Layer 9 of a small transformer language model trained on English Wikipedia (16 layers, counted from 0, width 128). Numbers have three digits each and are written without spaces.
A neuron's activation on a vector x is SiLU(gate . x + bias) times (in . x + bias), where the dot is the dot product.
The model reads these tokens: "\n" "The" " " "2" "0" "0" "6" " N" "P" "F" " Sen" "ior" " D" "raft" " was" " held" " " "1" "3" "8" "," " " "2"

The vector x that enters this layer's MLP at each token. A number n stands for (n - 500) times 0.0069.
0 "\n": 467555526684412587514452549619170414668489575578557847557435352582401594607354565387500567376561583728365495532458487575444305488540532472622423650524683629446533617577599567614575491513336550479498511487588548471510592414451480543508362444335547546496628754421698374611552527595800508284539682371556163547424694574655356505375635538298568520310519526767410623486480640424505518455504
1 "The": 465421391458640445558355639735544495415542525483301497628465473521434579537525562567589471492452514382462577526643480487546641485542539604426429498622429580408509736436585493642640726615553497498391514453489571512567579404685419386614525531490424654561422685412533562595514552610460412240427609540408023575564389492459530466392490460409605483621515638747453609415286378451609456528536
2 " ": 615507485302444255521513535464480447497403688529452627607460356535442606385349552619462510652626555370216612544477380475503572407550613303456608434496334359291309475573515513555549302524358566559397502440404453482557520712284445496382581393517571487526380568519662566611594529609438380457378492585510360536476524678357336351487538555235619567522507639399567621520488616669455673427533
3 "2": 351507468423483552462463586434442553262451453471407622383348427636565561404374371795411515568480587232423577437420360582551451593704678459414456522411252615246441427544483335412500507390432497641401530510467616519565598662507659485586555449512305799334267488537614476614621421562409294468416514546406472472564521624557487458516485533431513622495539574701631667724419643482674666599446
4 "0": 432417418330516499376320445496496679485400690492393393572344485371579513498383287641455451681509510432507530397427390549417452399520473412554499669340583381437389441653529409361326196169380271681305414536610594474545550630642498535490441389549428888442324668658713313611464487578348360375218502527369590391670450566340336511426529674443716689274541525689472575702315465560598555582422
5 "0": 566340308546597409558362518553614644403530733635310459558371448546660651529384336560529636639542529379451544670544375817436569444548625467295495590365380338358591399735331614436333592507442316661498428431708359568555647672551552462489500654557470847418318542519726532574540505512292413505370583630432523458668494434351386593518558576504613549450454585724373563603266320550427530544559
6 "6": 522260509563432449503355451627606434373580721422381548534477434589257522483367419450407394538513629377374440585533603561673585472567487467442516427558339334352552367562247423389324527594351526501560503233550458493564564664580447441559393600516470631334413675539557588531525440463495562559471417422152432470654680357636562573591665739451525373488451373724273408539510345637510482672596
7 " N": 467455605370622466625521492448555408327470644546569658542412313777391522342560259638499468442545608487663641424525512580478422526498399225462658477595231315491524460474538550435400568364322601537343659523452535438508524399382574526641400536427388656556324572436384574535584529459510487518480308533558332367365268389339506552556626461121528519474562415639602597545458491488502609453363
8 "P": 453229524508399452643363578395300263468426412632293582401468369411336435469543445456268445425457713460473484365428388661425620498405665600543268415453338323505513690272383498421366470438471497542439588359406466391505616695319437500606484470703292565540196727543453392390462352473520518556680546466342315344690341471763440527555373735334336482579510476673799501536484552729715277477553
9 "F": 661416622557448438496417313577511426498263486510417667440423365534495339456510433442360495379451578414526485586581395619326614473381354477418291454444279124466568375273342634466410482412449410584396528322561590421500600548540483622603540644743226653633069650617323523493351272526529617502444502476317409504763412601495452539524331678338775574454636554732654612584602437527504418579692
10 " Sen": 611548620572580639443459327309613527478343757371595704480269613431291758318556287575670422308462579688565558606595462714326695543332539510634561388339530356555697353462506488350554450427280385479387562413362718441511490457436513619422529510514515584518280423509268616518579493614397735494473366532459363345436488491477263376471415555280662509520701619635946364506405284478486735552720
11 "ior": 623501478599514732497448448408577518482473518421402650450587323638151557379641174388526615589490402355469271434470551798366847380143356605470493401495434484626729481191398525469481524385311608641492424406443688454520508587532565232472475582731488711421313453556361663562575488551551709427461451698380484343490541492638352577478492625452718443535475626718733440504435368594309739730572
12 " D": 413463468383452270666579497352416566586664761485432411564541430642329695449552337555346305601451475439543464648537521539575551452404637264757499504579462392668556378470388489497578642716441422449465587421419376384483604500489529456750529401524426634518409499577435514533528505538473567407577419546532545545520329488447565446460683571106620632435545585544632730412521434670252554504470
13 "raft": 667490876476429355598620583244715419407342502400296495652467357464335311577496419406559342164451622295481449365327667774582465361716511631669553641534429456565477534601508467443560680438405302493535444422565381497528640508444428440705644575710398511597347639560721462605661393633572586360581598652369537643436555428540305592503335481452344653389574389756646494479590349637585595488658
14 " was": 606481466758432562640402545450544315545711858542642732599429465502314685616596517524334316473606567461551501504410441630533411527621177376604397440483290317515673360597626539670500371498493464569366423474421439583556516505618449539592325415763331432516606379414629512484530500449524457377711543503426619582579469467610514615532246555360429383439539538543384590351606350701818566568602
15 " held": 584540574501482615332717532508312471547401892391373623470376722587423692485504465320550412366445323472365365557280586432482634449731329523804479519563588513476645356564274580539544364534524552668383590587270511650551666473702406520504421493668650503543474599658587374395446575537307721477593459475615837552283347353449410516457478459510398486625576859565512302602602315664616588580523
16 " ": 548442472443502348428497488446537422529451676465497636558404413479490497559320305503265474645604495468271531617423439393448440343538500439476553463634493413426265456616508638601471429585393631446476514439419488591569444655420551518572601362508530317475492467467576598553657510600499364382579431666624478501346435588408373414289358518270580586409493473363489606523577513733472629527460
17 "1": 405369269490732411338520586419387497537541635449391625388441517519651521501272313471271550608544539523400511597617414541390484493637648555357414388373553514490376431599538692509481485402429563493492616533458603643571494644593706491507632570597374452315234529530462520605526490434395369403536507674466670422328351449484433506421364517533534612494601482676488601700605501457594640490536
18 "3": 502320356468587480455586509374488514573471822504366594413438588507626541365268474449417581670523497598497563600480390527426401607634679569458391522330568548401431398389508578388354442416383452569475551619635519623572481677509535479588531576587312464364362597466389551522628410463390345348426407696481746256570280529431571589466460505476502652448529526706496547625575322497472583608522
19 "8": 541274361591570412447442458374512477532535814457385593464384570588562563467359382409450608690517469577613592635523428616417411524634685435367415539379494295393510407563489609358349352503388449638561518545689496639569611668510571430626513645541488429474501498504410667522656384480354514426400447562441723315668470504530474688575504535469500621439433441739399543540570200537518550596591
20 ",": 549184594374500386395652769311400429427589756468535622311326518531615487535311527433514529688612538535526521519526466473328467531596234587589510459472431367490712675504634514428252581410456410569554510504394515632562495674518636477686411508637509553686535665417266353486533509473500463557466558777335557402441481491528362672556407467509519422402418599643367404397611411709495519471672
21 " ": 612414544446546323537528515458498443424428707429562552592460571528571515489291300488233455725629540531255530490410412496464544352542433477482609420648504403441297532574573616555493478485516596527476468396410468632572454677338522517480611409498541345503438607407620596589592470572507324388597484731604510417479475652460395406373366609333571650401507480424519617543587521765353706522526
22 "2": 480430478524610460522542544284264467376557514426496516364488545545607502500301369678301335801497525381350485466416429387531507552600599582369435539317433582384459493457547485363394489394506463511410497612353511714564584729489672516628599485522245419346443577498498539585594427520388342513568415711484612356554325537567583636480223485441558680460497447639585677753499503536543604499590

Each question shows the input weights of one neuron of the MLP. A number n stands for (n - 500) times 0.0014.

n65 gate (bias -0.123): 606568481518413545510591484476462595599473362513515443242890417468550440406513476412531471555451562434579487431447474513516600562342541620516437634482532537452573508505539573374484468666503442529573552403497458481334393516516513584441457558364521427634621459549497572373428500329425482603587520475479472484440591657610694441537347492519379500489490254455357606520445519556513563443479
n65 in (bias -0.023): 584526519585470562632500417490529465551616424439505480507372344464697446510507315570537519467405579527583463529338421594514446420335431585533441698546397483579636395394542505439429476478509391479404406400468491504480531450389505475435385380428529512594572586553465519533549450445456451514596583482516579427578657562408457476578552567549534388304434358518648561430403459452509611498495
On which token does it fire most, and how strongly? 17 "1", at about 0.54

n179 gate (bias -0.080): 266430548512485598405445723410572568488565578635531491412599518515455480420616696392510576432469502414608423559514534416543580500576471533472508527563464409402567495533297488493424380418525485485490398518723512690510393384485424393493493471558318590527561493554624539328488443423670438389422533500520512564534448508512472620565503596640621397490486454569503618481485557454333495431495
n179 in (bias 0.023): 416516432353603438280521447557568583546512481469440541600556493505535459578343384439371535447562550466592541533380529430423483541548369456532560533431512461553493484660438397451442488484507549589511548450441576460465592537587531440505565449474456447513538441525530591507321471434459530468516511545785491325352397444484502432444523530568498410270467394398458425507631405491544578575500
On which two tokens does it fire most, strongest first? 4 "0", 8 "P"

n193 gate (bias -0.080): 443455741435495522531440688559588547438520599475456561514512441638363510424531616578592536456483552545445363576535528507563455486502522507512370565602463493415551410498566388458408488355471541600538512646507579498504366330469638480538551442427585649516446474521621385488533630588422436493621548402288469414560428527514450429382471505563493447488567429448313396381526426334512519590440
n193 in (bias -0.021): 518539535495658589389577530366601571462626583504573519546572437594502337463420420402403495479531586545397520570425388425498500661636479600562603571619495491478574525614527541368525663530525479407575691521475500473523523514354438533448542419411346516513444475448545619502639511399462432660553433473418489481488457493444463626576479528465441382457507500367407586500543573474532546597482
Which token does this neuron like most? 7 " N"

n285 gate (bias -0.174): 378323544677505596746426557566413500520395439418527427482492610582386492643503476613662653381454419586603487565527530553407630592505492469487319445443469484396431576558510433495586424450549588592556456311427610509524492573585497446503565522517565817403543454325597513503508552542551677518508623385546573563503610529485510521562407438553677538465498468531516406428510497455490549648399
n285 in (bias -0.016): 449603479449564347535376533570486671546478629590459544589483586452458588411347435486475552450634546620514549471378482488320411575466612533479559489407479517460527549545512607523611519574442434530477446631541549554514540474542477393440404448407363514507539523458563687483595536541390460297583451573542590572422484336349444531467517623492519502600403486419509567567493483373423514672389
Which token does this neuron like most? 5 "0"

n245 gate (bias -0.112): 483581393671596513608691540562609483610492725629493562487644464529419457389417466469542505574541577563518599595532399413429534525518641409312492673539651538498616428472455533570594593485505305427578492458473518472529565747482658497353495345281500472519505433473497485531421478510384432490490490561512411521599555561505523390480467536509415471476643552483352580604442609485485555510510
n245 in (bias 0.001): 375564624491397461528422484429502356644382409471593496488432638521470546609576652410525549486475520498424457488500552516574422440642404544486507447531514400526427473557591445673435444451537463511408528462572372587360454365475556452607475589387532675420430527489587491463611417544538415586474546457566502519557489428496447432676481549328370602474445467494474598529500457533585525445667
Its three highest activations, in order, are on tokens 0 "\n", 11 "ior", 2 " "

n216 gate (bias -0.084): 592475523382525535573533273497436377470495333568517450346449477733508435567439580569507647535430577421482460597231490554497570700497550570409371558495490500365481587482517490471715433531490452447335605539360410433375442589533441463621537408437561588437406537448552574477559507391448595465495368490485586497409542528505505482406543548498634332443418536539561485469497593508417573383472
n216 in (bias -0.029): 596496466562466580467421515543443349456468521528626416500441527577580425516478384550574467542540491408502500473462444577556557417477500531551631594496403649633549559662511394404536556599493445564577590598569616591522476525562515553548438525418564462496474587476423645489559502532517557452596534721467387534275625556474394457436431404532550549443598385431458587555595495532498438500553
On which token does it fire most, and how strongly? 22 "2", at about 0.65

n148 gate (bias -0.125): 536373448376641511444517463532483492461586409446516395537480379517690343436455488506364374531701464503520536632536483613586745523435518483489551437451526585584467637376657587601620705451601491466523345336458466484537418494548234453338536470463471514552777405581522597434584632383472672520537481428357347523479534468456398566437566486515573581456505584269540598524596687555528443455415
n148 in (bias 0.181): 614339644620476556411668469537324655526520605526577432505561397458507371532469498535462434609403403603502533547591559362376440522455342416335558377530542648431479510586584471377488500547500558418457560435535670544540586566469568518410566542360451563652427569403510450458517507546446498562524525486471464475525507500399601485478512410465428717563451490544539674588519605436435604581437
Which token does this neuron like most? 21 " "

n301 gate (bias -0.252): 389442441473607690546354429462440458582535570509376297654459553462482351544564711403632494266585494478488572572417572463565487448704639506352328562515488442444553379419500403632402612672412509366564466588578393699456403299503503602461470365452435430467731551470470617423524625474326454627636366423367458522354606401560433575712589386588569565608441413280574473330549500522430491555365
n301 in (bias 0.044): 516566529356521600296429400383646379427445260637558527339446615527489482416460549559526500495354373387487490668568544527428446445508527584423540525556497474414528534333521529462500473605461606521416461636585579652440508521526500429453533444636463645426580516472544355511329412462358780490441392505492614489601539481492508521376595444448378497459490478580449484508555576403337671333429
Which token does this neuron like most? 14 " was"

n274 gate (bias -0.265): 466413597466536505650582580599603513374425500523467513569414346511434421519590456530654481468512492555487537519395471416492631484486473582500591505438546615459414547476657376464679340519553455476497400481565489607399421371418573539482485594537329556308596323372508365546589530337492648563452621441574370671448545742371596681647527569512443556349508619544543573530386429579489527432378
n274 in (bias -0.019): 502467523492616477412462503403446342352503398498610593485436641497609450521586505428450597444491430519409620528534572580452448580671529482485673444551384477502667547373508606580449443474482508578560339644646518461417477451543579503602527432512411485512408378512477530495321500515475437433510579434588624363681415480384495505495324615573518559398529363390608305597566534629674523583528
Which token does this neuron like most? 12 " D"

n261 gate (bias -0.152): 406624563507502567557541565609510486498403473491505462483590490505526460539469655400521433524521342293613441534595462573604483521687428502368411629461456514431605639434580379553481424515657637560498610614502519487485500466521381460465572470491596457408523434587509542585460493447563388599401500307545448549458638648439347464397481435642387361577381395502490467461567567539469502460366
n261 in (bias -0.024): 354466549430386478464449434417555384421442538460512505424480515428459442507607470517670498456502591358515584498530500579701377391449523442397632512474391463519523382557332556589561559624459463464645488420469493491422432377435445535392611507388568420545464479524548464463502458439426382560591387474567619555508633640540670463632485532402552582553444634557677553516570392302553607447420
On which two tokens does it fire most, strongest first? 20 ",", 4 "0"

n11 gate (bias -0.190): 345508645592760447288310351639371514367518610513614521570557454468534547500494488360445367511545569456503622517586569537573520706462384573528514519375617703452476453489481600371370620500506435480427589480544447387564386551570407448420429538503568475641549371406486456571575618551511517552670703443494550491264430480432500537534517353530624479512581589347301594363623494500606430528466
n11 in (bias 0.046): 608595562522436590449600605528430403495503417498380435564530505535546435473617385318646613483419466436412618468451493535488595401404419429353512493516502404593554500550445447505402490385447429354544539671533456592472478502643319462476625519529419478519412517502432608475481468603586546382547579561346481413513444557493420552316446591680565510578615286553414622575556435415500522473534
On which two tokens does it fire most, strongest first? 12 " D", 2 " "

n92 gate (bias -0.174): 675353578531472482387508508367360367462350513535607585495508579572430600661539550489465513360611563608557464364485694445466564561371684492536541455522471516463315561592469321629487489524515513515500536484591597500463503461428631516581530547474477477385487429442551470338421451463513487482651346452620505358476528270560681419505531396590458451468389426449367464517387428579595351490394
n92 in (bias -0.022): 539512460495532502554485495633503621566526629627668509502363328385552574485525477401586628505558547380440652457550517541575569488526567537475485498481480700412633576490343505490412388492480405579507403485429552632481401470465566397561510591525497634409437537649648341359640382400583574329490462522520681398510584518386522576460663407518531392510619561476414483560440585497540423547520
On which token does it fire most, and how strongly? 21 " ", at about 0.3

n199 gate (bias -0.198): 533615534424613599587508621552497467467351509565440473449649600410627366388449546457514426350482586568683664486649494511619462511503558348246361489350526542516478456589450500362576477445662525508559497430442525459534301503534459474683536465422426525378365459475408403526669594292472346400398460516550456586497598600423483417661438319467696568447538345512543611298469593451592404514630
n199 in (bias -0.030): 535375594570606477503590528523369745425455456529306421409485607513492450430624464407463601505529505566465525536679512492586438547471641422480480536444428424502367597631530480621710441472460588548538593438453538560489553431505475521493380551484330570454525446500655416464569414570653340431513455490383505469398580648480533659619373447541513439435454400524520604457359365503452347480641
On which two tokens does it fire most, strongest first? 3 "2", 1 "The"